Layer 7 of a small transformer language model trained on English Wikipedia (10 layers, counted from 0, width 128).
Take only the direct path to the model's output, skipping the later layers: a vector added to the residual stream pushes a token's score in proportion to its dot product with that token's output vector.

Output vectors of the tokens that the questions are about. A number n stands for (n - 128) times 0.011.
" No": 170, 181, 154, 130, 142, 135, 132, 114, 127, 145, 106, 133, 131, 137, 170, 154, 106, 131, 113, 101, 124, 81, 140, 122, 127, 133, 144, 121, 138, 118, 120, 115, 123, 159, 125, 112, 144, 108, 112, 121, 98, 157, 150, 123, 148, 120, 140, 107, 130, 149, 152, 163, 130, 126, 109, 97, 128, 99, 140, 139, 117, 106, 114, 125, 129, 141, 106, 110, 141, 131, 111, 140, 139, 133, 141, 170, 189, 160, 160, 154, 64, 118, 151, 105, 104, 109, 110, 162, 145, 115, 129, 168, 139, 98, 141, 131, 136, 86, 117, 103, 131, 121, 133, 142, 83, 130, 97, 132, 115, 175, 157, 150, 201, 147, 90, 218, 107, 122, 134, 109, 116, 114, 102, 150, 152, 114, 158, 121
"000": 148, 142, 139, 144, 89, 144, 104, 79, 128, 132, 141, 82, 125, 126, 156, 179, 189, 113, 143, 90, 77, 99, 159, 173, 155, 104, 202, 135, 192, 136, 117, 155, 130, 163, 178, 106, 127, 167, 177, 184, 100, 104, 185, 169, 166, 172, 77, 99, 115, 182, 124, 101, 90, 139, 137, 141, 157, 78, 73, 152, 103, 159, 89, 140, 91, 191, 111, 98, 133, 126, 152, 147, 131, 166, 116, 107, 162, 94, 134, 159, 103, 119, 109, 131, 84, 140, 184, 147, 140, 101, 169, 114, 128, 161, 126, 97, 51, 180, 109, 141, 132, 150, 147, 113, 104, 131, 138, 53, 95, 163, 188, 195, 181, 97, 143, 153, 108, 105, 192, 135, 79, 137, 149, 157, 165, 112, 157, 121
"ium": 150, 170, 163, 155, 164, 79, 118, 59, 127, 107, 143, 115, 153, 96, 111, 182, 137, 96, 144, 144, 126, 88, 174, 182, 95, 72, 188, 120, 163, 98, 149, 167, 69, 149, 75, 100, 150, 179, 121, 108, 82, 171, 194, 175, 159, 155, 110, 122, 161, 126, 176, 101, 189, 85, 143, 122, 177, 95, 99, 74, 128, 155, 120, 168, 161, 144, 155, 70, 151, 142, 90, 210, 132, 102, 66, 144, 103, 191, 143, 131, 133, 162, 119, 113, 67, 102, 148, 168, 122, 121, 145, 163, 62, 148, 172, 124, 192, 115, 111, 157, 110, 181, 145, 142, 107, 99, 119, 96, 140, 130, 137, 200, 144, 102, 118, 164, 75, 46, 128, 103, 108, 177, 149, 157, 171, 132, 107, 151
"uary": 215, 125, 199, 123, 153, 130, 123, 28, 125, 153, 98, 146, 125, 144, 132, 154, 182, 84, 65, 113, 80, 178, 128, 203, 69, 167, 152, 159, 141, 112, 133, 114, 118, 136, 153, 112, 94, 138, 218, 166, 107, 157, 192, 67, 172, 106, 147, 128, 139, 178, 100, 123, 98, 159, 97, 114, 106, 124, 58, 118, 98, 159, 95, 144, 83, 145, 102, 152, 148, 130, 108, 166, 149, 143, 19, 137, 117, 188, 177, 117, 145, 139, 133, 150, 24, 185, 97, 192, 122, 123, 163, 166, 118, 135, 124, 172, 147, 118, 169, 137, 122, 142, 104, 248, 68, 131, 57, 84, 153, 151, 157, 207, 157, 42, 141, 120, 46, 78, 216, 43, 82, 167, 186, 183, 204, 116, 165, 120
"oth": 132, 117, 158, 156, 144, 91, 128, 57, 128, 145, 135, 114, 86, 61, 161, 148, 127, 132, 111, 116, 104, 96, 102, 128, 168, 85, 216, 61, 145, 112, 179, 179, 122, 156, 140, 144, 132, 165, 82, 130, 54, 170, 166, 127, 161, 140, 118, 111, 116, 141, 116, 178, 79, 148, 122, 113, 94, 92, 102, 106, 97, 166, 172, 125, 150, 170, 181, 101, 123, 123, 172, 150, 123, 117, 130, 112, 97, 115, 179, 124, 125, 121, 172, 66, 104, 140, 143, 129, 94, 89, 125, 115, 63, 70, 149, 125, 114, 127, 62, 116, 144, 166, 55, 185, 84, 67, 152, 91, 106, 80, 196, 158, 147, 123, 105, 77, 105, 99, 191, 101, 129, 148, 134, 130, 180, 122, 99, 134
"stit": 155, 136, 175, 154, 123, 136, 109, 78, 126, 148, 174, 100, 120, 96, 170, 156, 187, 97, 84, 118, 130, 131, 106, 181, 87, 104, 177, 111, 139, 110, 156, 158, 97, 134, 129, 106, 77, 127, 136, 187, 122, 154, 124, 168, 101, 145, 147, 157, 136, 176, 143, 102, 153, 162, 168, 110, 169, 114, 93, 92, 97, 132, 117, 160, 106, 211, 124, 132, 93, 161, 121, 142, 126, 115, 53, 108, 135, 165, 157, 126, 102, 123, 132, 74, 61, 187, 158, 184, 156, 152, 226, 184, 141, 139, 132, 109, 101, 192, 137, 161, 169, 164, 93, 204, 128, 132, 133, 146, 105, 153, 168, 122, 185, 120, 124, 193, 100, 156, 160, 55, 107, 113, 173, 132, 119, 81, 162, 111
"ue": 159, 148, 152, 182, 121, 109, 153, 115, 127, 170, 137, 151, 136, 162, 118, 188, 168, 69, 98, 102, 103, 117, 110, 170, 92, 122, 181, 114, 138, 103, 198, 132, 157, 153, 172, 121, 136, 158, 161, 137, 85, 97, 154, 147, 158, 168, 147, 58, 83, 56, 172, 168, 99, 149, 128, 120, 150, 154, 107, 161, 144, 86, 90, 147, 136, 122, 95, 84, 64, 88, 85, 166, 119, 155, 34, 79, 94, 203, 177, 99, 138, 125, 78, 127, 92, 65, 95, 161, 112, 106, 159, 131, 80, 142, 109, 150, 112, 142, 106, 136, 162, 112, 179, 167, 69, 90, 91, 140, 104, 156, 162, 145, 109, 132, 130, 111, 161, 107, 169, 83, 94, 130, 151, 144, 181, 150, 149, 118
"ks": 128, 130, 126, 171, 187, 111, 79, 128, 126, 122, 154, 131, 152, 145, 132, 156, 144, 92, 139, 91, 159, 132, 123, 121, 109, 102, 165, 111, 142, 84, 112, 151, 102, 155, 51, 72, 89, 195, 140, 160, 114, 99, 137, 137, 107, 165, 110, 192, 91, 216, 168, 160, 133, 139, 138, 62, 135, 87, 135, 118, 107, 113, 67, 135, 76, 88, 187, 150, 91, 95, 130, 112, 117, 150, 57, 140, 98, 119, 235, 161, 131, 88, 178, 92, 55, 169, 95, 115, 121, 134, 125, 111, 136, 80, 68, 132, 130, 161, 138, 118, 159, 148, 77, 230, 120, 43, 101, 139, 154, 126, 172, 101, 148, 112, 150, 202, 156, 118, 199, 176, 133, 106, 135, 164, 114, 128, 190, 150
"ten": 157, 113, 147, 158, 207, 109, 51, 118, 126, 153, 154, 240, 124, 103, 115, 193, 104, 105, 153, 50, 103, 111, 176, 132, 119, 109, 175, 162, 118, 121, 142, 174, 158, 93, 94, 129, 193, 148, 188, 184, 139, 177, 142, 195, 160, 164, 155, 241, 107, 184, 147, 177, 111, 165, 188, 119, 116, 90, 86, 104, 118, 146, 170, 131, 139, 154, 129, 77, 138, 77, 122, 104, 94, 158, 85, 112, 161, 172, 141, 62, 93, 137, 128, 167, 108, 160, 144, 138, 180, 169, 159, 93, 154, 118, 126, 121, 81, 162, 115, 128, 206, 151, 169, 150, 123, 70, 180, 142, 82, 129, 182, 161, 153, 63, 112, 176, 141, 35, 220, 71, 117, 147, 120, 132, 161, 71, 154, 135
"ther": 129, 90, 177, 180, 126, 101, 118, 83, 125, 142, 152, 78, 90, 167, 92, 146, 150, 156, 113, 97, 148, 108, 242, 128, 138, 147, 172, 88, 130, 124, 167, 116, 144, 169, 93, 139, 81, 163, 160, 78, 165, 130, 182, 151, 139, 176, 163, 189, 79, 168, 179, 112, 86, 122, 168, 82, 154, 44, 110, 135, 160, 141, 141, 170, 132, 195, 155, 120, 135, 160, 128, 100, 105, 127, 111, 134, 137, 155, 187, 154, 117, 133, 104, 78, 78, 161, 138, 128, 117, 82, 183, 141, 83, 130, 119, 147, 91, 174, 85, 129, 104, 190, 109, 195, 106, 42, 144, 112, 173, 200, 176, 81, 149, 105, 140, 116, 122, 88, 135, 54, 112, 113, 107, 160, 129, 160, 188, 115
"ublic": 130, 151, 163, 142, 157, 79, 123, 142, 125, 182, 152, 74, 130, 148, 105, 132, 130, 92, 105, 117, 115, 153, 130, 158, 122, 112, 163, 108, 154, 113, 198, 156, 116, 166, 142, 118, 131, 115, 182, 151, 100, 138, 165, 106, 115, 170, 143, 172, 66, 126, 188, 107, 152, 132, 82, 152, 111, 66, 118, 78, 128, 148, 171, 148, 127, 194, 129, 87, 146, 130, 127, 183, 110, 189, 71, 158, 150, 194, 156, 132, 81, 146, 135, 144, 95, 170, 159, 121, 145, 102, 161, 159, 117, 164, 182, 148, 89, 113, 118, 177, 168, 182, 128, 196, 71, 96, 69, 119, 108, 207, 179, 131, 146, 77, 116, 109, 106, 160, 103, 167, 141, 80, 150, 133, 154, 110, 154, 109
" than": 218, 110, 149, 148, 189, 131, 140, 79, 126, 135, 66, 26, 54, 94, 109, 208, 101, 103, 121, 122, 83, 122, 126, 211, 128, 86, 129, 168, 152, 95, 171, 158, 143, 140, 123, 110, 86, 125, 126, 155, 143, 149, 117, 91, 162, 97, 100, 126, 121, 168, 131, 114, 97, 171, 204, 55, 144, 114, 163, 149, 117, 199, 151, 185, 166, 141, 120, 68, 154, 137, 96, 144, 147, 190, 45, 166, 153, 150, 153, 165, 142, 125, 134, 172, 90, 167, 172, 171, 128, 83, 113, 210, 114, 50, 116, 180, 98, 132, 125, 145, 128, 148, 97, 154, 128, 51, 159, 95, 113, 123, 155, 222, 142, 157, 134, 128, 109, 104, 137, 115, 39, 163, 108, 158, 163, 102, 154, 99
"ins": 132, 120, 96, 191, 136, 113, 92, 60, 127, 138, 89, 149, 168, 126, 144, 156, 142, 121, 155, 86, 117, 94, 102, 99, 121, 119, 158, 126, 108, 131, 118, 143, 121, 145, 80, 136, 144, 176, 89, 139, 79, 156, 111, 149, 121, 126, 115, 155, 65, 145, 138, 125, 135, 124, 130, 114, 147, 92, 152, 109, 149, 182, 67, 104, 104, 113, 189, 125, 92, 120, 104, 174, 91, 176, 43, 154, 93, 114, 195, 141, 79, 171, 110, 104, 82, 101, 98, 103, 147, 147, 137, 152, 156, 89, 172, 175, 119, 110, 135, 205, 179, 160, 182, 189, 116, 138, 160, 100, 118, 186, 164, 139, 157, 103, 94, 138, 123, 64, 162, 164, 126, 120, 112, 127, 139, 158, 125, 91
" as": 125, 107, 145, 141, 169, 129, 181, 83, 128, 123, 141, 92, 123, 125, 84, 140, 123, 163, 169, 111, 126, 94, 156, 166, 158, 113, 125, 133, 109, 150, 164, 118, 133, 134, 111, 163, 90, 127, 106, 160, 96, 87, 156, 130, 127, 142, 125, 87, 96, 178, 118, 95, 108, 143, 153, 96, 129, 133, 152, 119, 143, 150, 134, 137, 112, 174, 103, 151, 113, 116, 138, 111, 132, 125, 86, 133, 156, 142, 157, 106, 127, 129, 102, 146, 131, 126, 116, 121, 125, 149, 173, 120, 108, 132, 83, 121, 137, 105, 145, 155, 95, 122, 84, 123, 148, 131, 115, 110, 137, 107, 125, 145, 142, 142, 101, 148, 114, 113, 165, 119, 100, 125, 146, 151, 98, 139, 112, 107

Each question shows what one neuron of this layer's MLP adds at an activation of 1. A number n stands for (n - 128) times 0.0044.

n293: 149, 109, 126, 104, 79, 111, 167, 110, 40, 131, 118, 122, 123, 117, 116, 123, 106, 120, 108, 103, 119, 144, 113, 141, 153, 116, 110, 137, 149, 101, 114, 133, 124, 128, 149, 117, 132, 139, 135, 126, 134, 105, 139, 139, 139, 102, 130, 119, 127, 160, 136, 80, 164, 130, 77, 168, 110, 143, 132, 122, 129, 108, 148, 109, 112, 110, 122, 121, 125, 139, 91, 154, 146, 81, 131, 158, 155, 92, 151, 147, 88, 147, 113, 121, 51, 174, 157, 117, 96, 126, 115, 107, 153, 135, 143, 165, 110, 115, 132, 108, 126, 92, 144, 176, 150, 127, 131, 89, 125, 100, 136, 144, 101, 111, 117, 135, 127, 129, 108, 130, 111, 114, 107, 119, 136, 121, 146, 125
Pushed up most: "uary"

n229: 108, 136, 136, 129, 156, 94, 108, 83, 151, 147, 129, 121, 143, 98, 111, 156, 133, 158, 156, 139, 121, 133, 91, 157, 78, 136, 135, 134, 152, 119, 97, 126, 179, 138, 127, 146, 138, 128, 164, 156, 145, 129, 137, 123, 149, 148, 165, 156, 100, 115, 148, 173, 134, 161, 140, 125, 113, 95, 145, 143, 175, 106, 93, 137, 144, 126, 152, 114, 92, 129, 134, 115, 132, 144, 150, 113, 144, 175, 117, 121, 112, 117, 133, 156, 124, 157, 108, 125, 145, 167, 149, 107, 108, 144, 97, 104, 111, 95, 117, 160, 156, 104, 150, 152, 170, 127, 139, 130, 121, 142, 134, 138, 134, 111, 148, 133, 129, 114, 106, 100, 124, 136, 152, 144, 164, 147, 129, 113
Which three tokens does it push up most, strongest first? "ten", "ue", "uary"

n181: 160, 125, 127, 141, 103, 132, 122, 139, 97, 109, 139, 127, 138, 183, 95, 140, 149, 105, 130, 107, 106, 114, 98, 119, 134, 151, 139, 113, 92, 121, 127, 153, 145, 151, 101, 146, 142, 114, 81, 124, 123, 140, 100, 131, 144, 124, 114, 151, 135, 98, 151, 168, 140, 169, 117, 158, 131, 95, 138, 140, 142, 123, 163, 140, 112, 129, 108, 108, 138, 107, 86, 161, 67, 123, 134, 151, 102, 92, 142, 138, 130, 127, 149, 166, 93, 133, 116, 141, 134, 113, 163, 119, 126, 127, 114, 127, 121, 119, 120, 122, 117, 143, 154, 162, 105, 120, 126, 121, 127, 130, 156, 73, 117, 124, 142, 117, 165, 122, 98, 136, 145, 128, 155, 146, 135, 121, 120, 131
Pushed down most: " as"

n160: 122, 125, 145, 140, 126, 117, 137, 128, 114, 109, 115, 135, 139, 122, 134, 123, 123, 124, 143, 130, 116, 125, 135, 146, 128, 113, 154, 145, 148, 132, 117, 125, 133, 127, 131, 138, 142, 139, 126, 150, 99, 117, 109, 145, 135, 121, 161, 132, 134, 139, 115, 137, 124, 118, 113, 99, 132, 144, 141, 138, 129, 133, 119, 123, 145, 132, 120, 124, 104, 110, 122, 125, 170, 121, 117, 119, 133, 115, 133, 154, 110, 117, 142, 128, 130, 136, 112, 107, 151, 124, 142, 116, 160, 145, 127, 148, 119, 115, 139, 124, 137, 119, 107, 187, 125, 111, 133, 152, 142, 155, 123, 123, 102, 98, 160, 120, 107, 133, 111, 120, 143, 128, 120, 140, 114, 126, 126, 118
Which three tokens does it push up most, strongest first? "ks", "uary", "ins"

n140: 124, 142, 144, 145, 150, 57, 111, 162, 167, 163, 119, 130, 125, 153, 91, 136, 168, 152, 124, 115, 150, 133, 167, 120, 122, 137, 112, 93, 115, 136, 139, 164, 113, 145, 134, 145, 137, 117, 99, 121, 131, 123, 155, 89, 110, 112, 145, 148, 157, 146, 173, 173, 134, 136, 121, 119, 99, 141, 108, 122, 120, 63, 161, 131, 154, 146, 112, 169, 179, 113, 127, 123, 125, 110, 118, 101, 102, 134, 130, 110, 143, 138, 157, 116, 121, 127, 126, 150, 122, 130, 117, 149, 124, 145, 80, 88, 129, 124, 119, 112, 95, 139, 115, 128, 123, 149, 163, 150, 108, 118, 119, 158, 171, 153, 113, 145, 116, 106, 165, 104, 139, 149, 109, 81, 89, 124, 93, 124
Pushed down most: "ins"

n8: 129, 173, 115, 131, 127, 159, 137, 143, 139, 123, 104, 127, 139, 85, 127, 120, 159, 131, 115, 150, 120, 110, 164, 64, 114, 135, 135, 105, 129, 153, 113, 128, 83, 99, 129, 155, 123, 128, 90, 131, 141, 143, 159, 129, 123, 132, 77, 169, 139, 118, 126, 181, 118, 120, 114, 131, 114, 104, 176, 115, 122, 99, 142, 108, 111, 92, 154, 144, 129, 144, 177, 131, 110, 122, 132, 131, 113, 107, 175, 175, 79, 177, 117, 162, 112, 123, 182, 142, 107, 116, 165, 118, 145, 126, 142, 127, 120, 130, 119, 169, 138, 120, 139, 162, 119, 113, 125, 103, 122, 138, 138, 122, 130, 105, 86, 144, 133, 136, 108, 106, 104, 130, 89, 152, 95, 146, 159, 118
Pushed up most: "ins"

n53: 141, 124, 141, 179, 125, 107, 115, 99, 120, 91, 159, 103, 117, 130, 180, 110, 177, 124, 135, 102, 90, 141, 145, 159, 118, 129, 113, 136, 135, 137, 104, 136, 137, 127, 138, 127, 105, 95, 95, 145, 148, 150, 85, 122, 119, 142, 114, 120, 120, 156, 122, 109, 150, 143, 120, 111, 123, 156, 124, 139, 123, 106, 139, 139, 137, 123, 140, 121, 112, 121, 107, 127, 140, 117, 112, 117, 121, 116, 117, 133, 117, 127, 143, 137, 141, 118, 119, 123, 174, 105, 129, 103, 135, 97, 111, 133, 131, 105, 123, 137, 120, 130, 135, 135, 135, 138, 112, 128, 131, 100, 136, 120, 131, 133, 142, 98, 93, 116, 125, 138, 115, 141, 121, 99, 130, 138, 120, 105
Which two tokens does it push up most, strongest first? " than", "stit"

n250: 123, 131, 107, 109, 90, 94, 153, 168, 93, 146, 117, 166, 133, 141, 153, 153, 145, 151, 98, 126, 62, 121, 154, 122, 154, 145, 199, 102, 148, 132, 117, 124, 143, 129, 131, 125, 116, 157, 118, 141, 162, 136, 147, 116, 108, 162, 86, 159, 94, 129, 131, 138, 99, 141, 114, 116, 144, 136, 134, 109, 150, 104, 149, 146, 157, 136, 119, 123, 85, 139, 130, 162, 126, 97, 164, 128, 127, 160, 131, 126, 161, 114, 127, 146, 157, 137, 138, 104, 131, 126, 127, 141, 134, 152, 134, 109, 119, 148, 162, 137, 169, 106, 164, 155, 107, 100, 156, 85, 130, 145, 99, 110, 115, 125, 142, 104, 129, 133, 88, 114, 139, 147, 135, 90, 182, 122, 121, 102
Pushed up most: "ue"

n165: 108, 137, 78, 144, 121, 128, 141, 126, 144, 157, 126, 111, 153, 124, 168, 137, 110, 96, 128, 155, 91, 166, 107, 145, 153, 194, 130, 161, 165, 93, 165, 93, 109, 85, 113, 116, 127, 156, 145, 167, 113, 112, 110, 99, 136, 104, 122, 103, 108, 161, 145, 86, 173, 157, 153, 71, 105, 123, 132, 117, 116, 115, 95, 109, 149, 87, 98, 162, 93, 144, 125, 122, 135, 107, 146, 135, 115, 141, 90, 151, 108, 152, 155, 106, 117, 118, 138, 100, 157, 119, 159, 76, 109, 129, 101, 128, 154, 167, 129, 136, 109, 148, 116, 132, 162, 144, 119, 106, 120, 130, 130, 125, 101, 72, 97, 136, 126, 109, 144, 89, 147, 124, 138, 120, 165, 149, 130, 166
Pushed up most: "uary"

n184: 87, 136, 130, 144, 129, 106, 134, 137, 140, 140, 88, 129, 143, 152, 136, 172, 102, 135, 129, 95, 149, 137, 147, 136, 120, 119, 127, 119, 129, 156, 153, 134, 152, 142, 133, 115, 123, 121, 102, 140, 105, 106, 140, 138, 166, 126, 127, 194, 127, 96, 122, 123, 166, 149, 132, 137, 111, 141, 140, 150, 152, 153, 168, 150, 118, 141, 193, 68, 144, 121, 113, 116, 135, 95, 132, 139, 173, 98, 141, 123, 99, 150, 103, 205, 155, 123, 104, 179, 111, 146, 104, 105, 109, 137, 141, 80, 132, 98, 157, 116, 119, 129, 142, 121, 167, 126, 140, 120, 111, 130, 125, 141, 138, 139, 121, 131, 169, 146, 97, 192, 125, 152, 149, 105, 121, 114, 154, 131
Pushed up most: "ten"

n135: 137, 132, 117, 140, 77, 137, 105, 147, 141, 132, 126, 121, 144, 133, 133, 131, 158, 168, 84, 137, 145, 92, 126, 141, 193, 114, 145, 133, 142, 132, 162, 90, 80, 139, 105, 124, 156, 96, 108, 103, 112, 165, 130, 136, 132, 142, 135, 142, 118, 175, 156, 132, 164, 100, 128, 126, 147, 112, 132, 138, 102, 82, 151, 94, 126, 164, 125, 126, 181, 165, 103, 122, 64, 148, 167, 160, 155, 100, 143, 141, 99, 119, 156, 110, 120, 144, 82, 75, 160, 158, 68, 88, 126, 139, 135, 146, 138, 110, 121, 171, 111, 98, 143, 128, 116, 101, 148, 147, 154, 93, 97, 136, 87, 116, 121, 144, 102, 111, 115, 128, 121, 125, 117, 118, 145, 133, 99, 141
Pushed up most: " No"

n190: 111, 151, 123, 103, 117, 154, 154, 153, 165, 98, 95, 139, 137, 114, 131, 126, 129, 144, 147, 138, 134, 103, 105, 117, 103, 100, 156, 156, 159, 121, 138, 127, 109, 98, 139, 121, 141, 133, 103, 93, 94, 157, 142, 178, 120, 118, 135, 98, 122, 153, 97, 131, 178, 90, 99, 121, 141, 149, 138, 132, 145, 104, 134, 112, 141, 116, 109, 153, 115, 135, 124, 93, 129, 142, 115, 107, 110, 132, 111, 132, 116, 163, 111, 114, 131, 114, 152, 157, 107, 112, 113, 133, 131, 148, 110, 171, 103, 130, 127, 119, 116, 135, 128, 92, 160, 178, 176, 122, 126, 144, 147, 165, 102, 126, 112, 142, 99, 120, 109, 150, 149, 107, 155, 107, 102, 128, 87, 138
Pushed up most: "ium"

n106: 124, 144, 132, 172, 117, 117, 118, 92, 142, 103, 184, 126, 141, 122, 127, 137, 111, 154, 109, 145, 142, 179, 164, 106, 151, 121, 104, 150, 123, 117, 67, 117, 96, 152, 148, 163, 125, 110, 96, 165, 119, 88, 106, 124, 137, 84, 131, 88, 167, 172, 132, 139, 98, 149, 142, 165, 148, 106, 146, 131, 198, 108, 140, 126, 130, 71, 120, 92, 146, 104, 114, 164, 112, 141, 99, 117, 127, 111, 169, 96, 117, 118, 104, 117, 101, 138, 120, 140, 194, 89, 149, 138, 96, 118, 142, 145, 89, 137, 133, 118, 110, 115, 129, 141, 91, 109, 158, 165, 158, 136, 135, 99, 142, 98, 104, 123, 110, 153, 142, 149, 152, 112, 142, 107, 98, 157, 118, 107
Pushed up most: "ins"

n33: 137, 104, 154, 122, 66, 140, 155, 149, 171, 132, 151, 142, 115, 144, 127, 102, 112, 101, 128, 112, 177, 153, 155, 142, 161, 141, 166, 129, 152, 177, 129, 142, 102, 134, 105, 106, 127, 153, 104, 87, 135, 145, 140, 137, 112, 157, 133, 149, 123, 101, 139, 118, 99, 89, 166, 153, 148, 149, 164, 157, 127, 145, 189, 115, 122, 157, 127, 96, 125, 102, 153, 101, 87, 133, 153, 135, 118, 137, 158, 117, 117, 91, 116, 110, 133, 139, 119, 187, 132, 111, 140, 154, 123, 118, 148, 112, 127, 122, 169, 120, 159, 76, 124, 167, 178, 155, 127, 132, 148, 174, 112, 125, 120, 135, 162, 138, 102, 162, 113, 123, 97, 76, 160, 167, 127, 126, 163, 123
Which two tokens does it push up most, strongest first? "ther", "stit"

n168: 160, 154, 125, 121, 154, 128, 97, 135, 108, 122, 156, 143, 127, 135, 165, 169, 134, 112, 127, 124, 127, 101, 117, 158, 107, 138, 162, 124, 112, 153, 117, 124, 95, 143, 151, 124, 179, 93, 134, 118, 135, 116, 163, 118, 166, 145, 127, 110, 144, 125, 139, 169, 131, 94, 103, 161, 124, 78, 123, 105, 107, 130, 102, 135, 142, 120, 126, 125, 115, 147, 131, 139, 95, 104, 131, 168, 138, 129, 138, 130, 137, 120, 93, 60, 91, 128, 127, 139, 154, 114, 125, 133, 122, 105, 104, 132, 113, 122, 180, 107, 121, 95, 141, 148, 129, 101, 131, 173, 134, 161, 120, 149, 163, 142, 108, 115, 143, 119, 144, 160, 153, 141, 89, 136, 145, 124, 114, 131
Pushed up most: " No"

n36: 108, 112, 153, 159, 144, 129, 105, 66, 96, 129, 152, 140, 127, 103, 102, 143, 134, 139, 106, 126, 119, 112, 146, 132, 57, 123, 133, 101, 144, 107, 113, 150, 134, 137, 122, 142, 125, 136, 129, 134, 157, 120, 146, 134, 132, 122, 163, 103, 131, 117, 134, 78, 121, 133, 99, 131, 114, 118, 99, 147, 155, 166, 163, 123, 94, 116, 103, 148, 129, 97, 110, 160, 135, 141, 112, 109, 141, 111, 134, 146, 141, 111, 161, 115, 115, 97, 138, 184, 123, 131, 123, 119, 150, 147, 137, 130, 149, 127, 111, 130, 103, 194, 144, 168, 156, 68, 120, 96, 114, 134, 122, 122, 161, 110, 122, 139, 83, 148, 133, 88, 116, 105, 113, 159, 138, 134, 125, 101
Pushed up most: "uary"

n20: 107, 109, 126, 127, 107, 160, 129, 91, 132, 95, 102, 95, 130, 112, 128, 130, 118, 117, 158, 160, 161, 141, 143, 143, 140, 84, 129, 117, 126, 145, 132, 106, 162, 121, 131, 122, 83, 142, 146, 143, 151, 136, 139, 108, 126, 156, 135, 163, 138, 168, 117, 179, 127, 149, 98, 164, 197, 143, 59, 152, 129, 112, 107, 154, 124, 98, 125, 143, 68, 138, 121, 125, 68, 148, 124, 145, 89, 174, 90, 140, 124, 145, 103, 113, 159, 143, 142, 121, 153, 129, 193, 152, 135, 123, 120, 129, 191, 159, 100, 145, 147, 101, 149, 114, 119, 182, 107, 102, 157, 150, 113, 127, 158, 178, 114, 125, 133, 148, 111, 150, 132, 81, 100, 116, 114, 140, 151, 97
Pushed down most: "oth"

n105: 165, 132, 169, 121, 127, 113, 114, 97, 131, 106, 169, 125, 147, 122, 133, 115, 130, 142, 97, 133, 131, 102, 139, 121, 103, 163, 123, 145, 112, 102, 163, 132, 153, 113, 84, 101, 136, 113, 126, 122, 109, 160, 117, 137, 193, 144, 179, 114, 115, 149, 131, 139, 134, 144, 143, 106, 194, 148, 154, 129, 146, 117, 120, 152, 140, 130, 119, 141, 76, 115, 143, 140, 84, 107, 150, 108, 112, 130, 143, 127, 121, 81, 92, 120, 118, 151, 123, 107, 171, 103, 140, 108, 109, 117, 101, 147, 101, 145, 103, 124, 117, 123, 188, 172, 135, 153, 138, 151, 156, 172, 169, 127, 107, 129, 145, 167, 132, 112, 144, 139, 139, 106, 118, 144, 175, 127, 138, 111
Which three tokens does it push up most, strongest first? "ther", "ue", "ten"

n10: 150, 92, 130, 117, 144, 134, 126, 125, 81, 112, 122, 176, 114, 131, 137, 102, 102, 70, 135, 154, 137, 75, 140, 124, 69, 98, 111, 140, 134, 128, 166, 107, 121, 102, 181, 87, 117, 153, 79, 89, 167, 142, 116, 146, 124, 126, 99, 153, 56, 131, 140, 57, 105, 146, 126, 95, 140, 122, 171, 114, 124, 134, 124, 117, 112, 134, 114, 144, 153, 110, 170, 118, 150, 157, 119, 117, 125, 133, 122, 125, 65, 167, 144, 135, 154, 134, 157, 180, 193, 119, 114, 79, 131, 122, 120, 71, 121, 82, 126, 152, 132, 118, 115, 160, 96, 116, 147, 121, 173, 153, 136, 130, 142, 136, 156, 167, 111, 107, 136, 141, 132, 101, 126, 50, 105, 108, 92, 146
Which two tokens does it push up most, strongest first? "ten", "ins"

n222: 127, 137, 117, 115, 123, 83, 112, 124, 159, 135, 144, 125, 149, 152, 153, 138, 120, 159, 95, 91, 145, 109, 93, 128, 136, 144, 86, 126, 121, 123, 137, 126, 129, 133, 134, 159, 161, 103, 129, 161, 146, 145, 104, 141, 131, 125, 143, 119, 130, 127, 112, 165, 120, 139, 108, 146, 102, 132, 185, 84, 113, 72, 123, 150, 140, 124, 127, 129, 102, 112, 140, 118, 127, 159, 131, 118, 138, 102, 143, 168, 150, 135, 135, 158, 148, 145, 136, 117, 106, 127, 166, 103, 142, 175, 80, 114, 114, 102, 141, 132, 94, 127, 162, 167, 155, 116, 140, 170, 125, 144, 121, 147, 124, 159, 100, 164, 166, 166, 115, 125, 124, 115, 91, 123, 120, 145, 126, 136
Pushed up most: " No"

n231: 153, 155, 113, 142, 143, 142, 100, 165, 105, 150, 107, 93, 121, 136, 130, 117, 137, 138, 128, 129, 137, 98, 100, 160, 129, 91, 145, 126, 159, 102, 160, 129, 86, 135, 135, 158, 81, 126, 85, 108, 124, 114, 97, 113, 155, 144, 149, 77, 145, 75, 141, 125, 100, 80, 142, 99, 106, 145, 127, 171, 122, 86, 149, 138, 143, 128, 137, 117, 126, 153, 138, 143, 129, 123, 122, 130, 106, 145, 156, 153, 157, 108, 116, 124, 164, 143, 138, 108, 121, 156, 82, 127, 127, 160, 148, 133, 116, 137, 145, 128, 129, 105, 209, 175, 109, 154, 116, 88, 126, 159, 121, 146, 89, 97, 134, 141, 138, 166, 174, 115, 84, 167, 97, 130, 163, 103, 134, 155
Which two tokens does it push up most, strongest first? "ue", " than"

n64: 131, 99, 139, 165, 117, 75, 192, 140, 142, 107, 117, 112, 100, 124, 130, 126, 117, 133, 164, 120, 96, 99, 136, 98, 104, 72, 120, 151, 94, 167, 140, 92, 106, 156, 141, 113, 162, 154, 121, 131, 106, 133, 121, 110, 116, 151, 94, 134, 72, 155, 76, 143, 154, 106, 197, 144, 74, 117, 109, 104, 132, 139, 120, 102, 172, 97, 160, 125, 102, 122, 134, 113, 106, 128, 124, 133, 146, 153, 137, 153, 109, 115, 102, 124, 120, 104, 140, 134, 124, 125, 170, 91, 151, 101, 156, 135, 162, 128, 114, 200, 179, 96, 111, 75, 104, 95, 150, 157, 198, 167, 116, 103, 90, 165, 164, 126, 106, 99, 127, 179, 103, 157, 143, 123, 107, 181, 111, 114
Which two tokens does it push up most, strongest first? "ins", " as"

n67: 138, 131, 121, 83, 103, 116, 89, 148, 129, 130, 152, 126, 165, 134, 160, 105, 107, 150, 149, 141, 97, 87, 161, 70, 116, 124, 142, 135, 152, 150, 177, 125, 128, 163, 177, 158, 112, 111, 158, 145, 108, 147, 109, 137, 140, 150, 126, 118, 131, 144, 79, 144, 139, 113, 152, 136, 142, 124, 109, 97, 132, 129, 132, 155, 129, 115, 134, 163, 127, 153, 142, 100, 142, 132, 128, 123, 123, 132, 135, 145, 99, 179, 88, 101, 184, 139, 159, 132, 127, 78, 140, 119, 97, 161, 162, 94, 77, 104, 144, 126, 112, 148, 138, 100, 129, 122, 115, 89, 106, 102, 124, 139, 223, 107, 130, 134, 141, 130, 161, 141, 142, 102, 117, 108, 126, 125, 120, 150
Pushed up most: "000"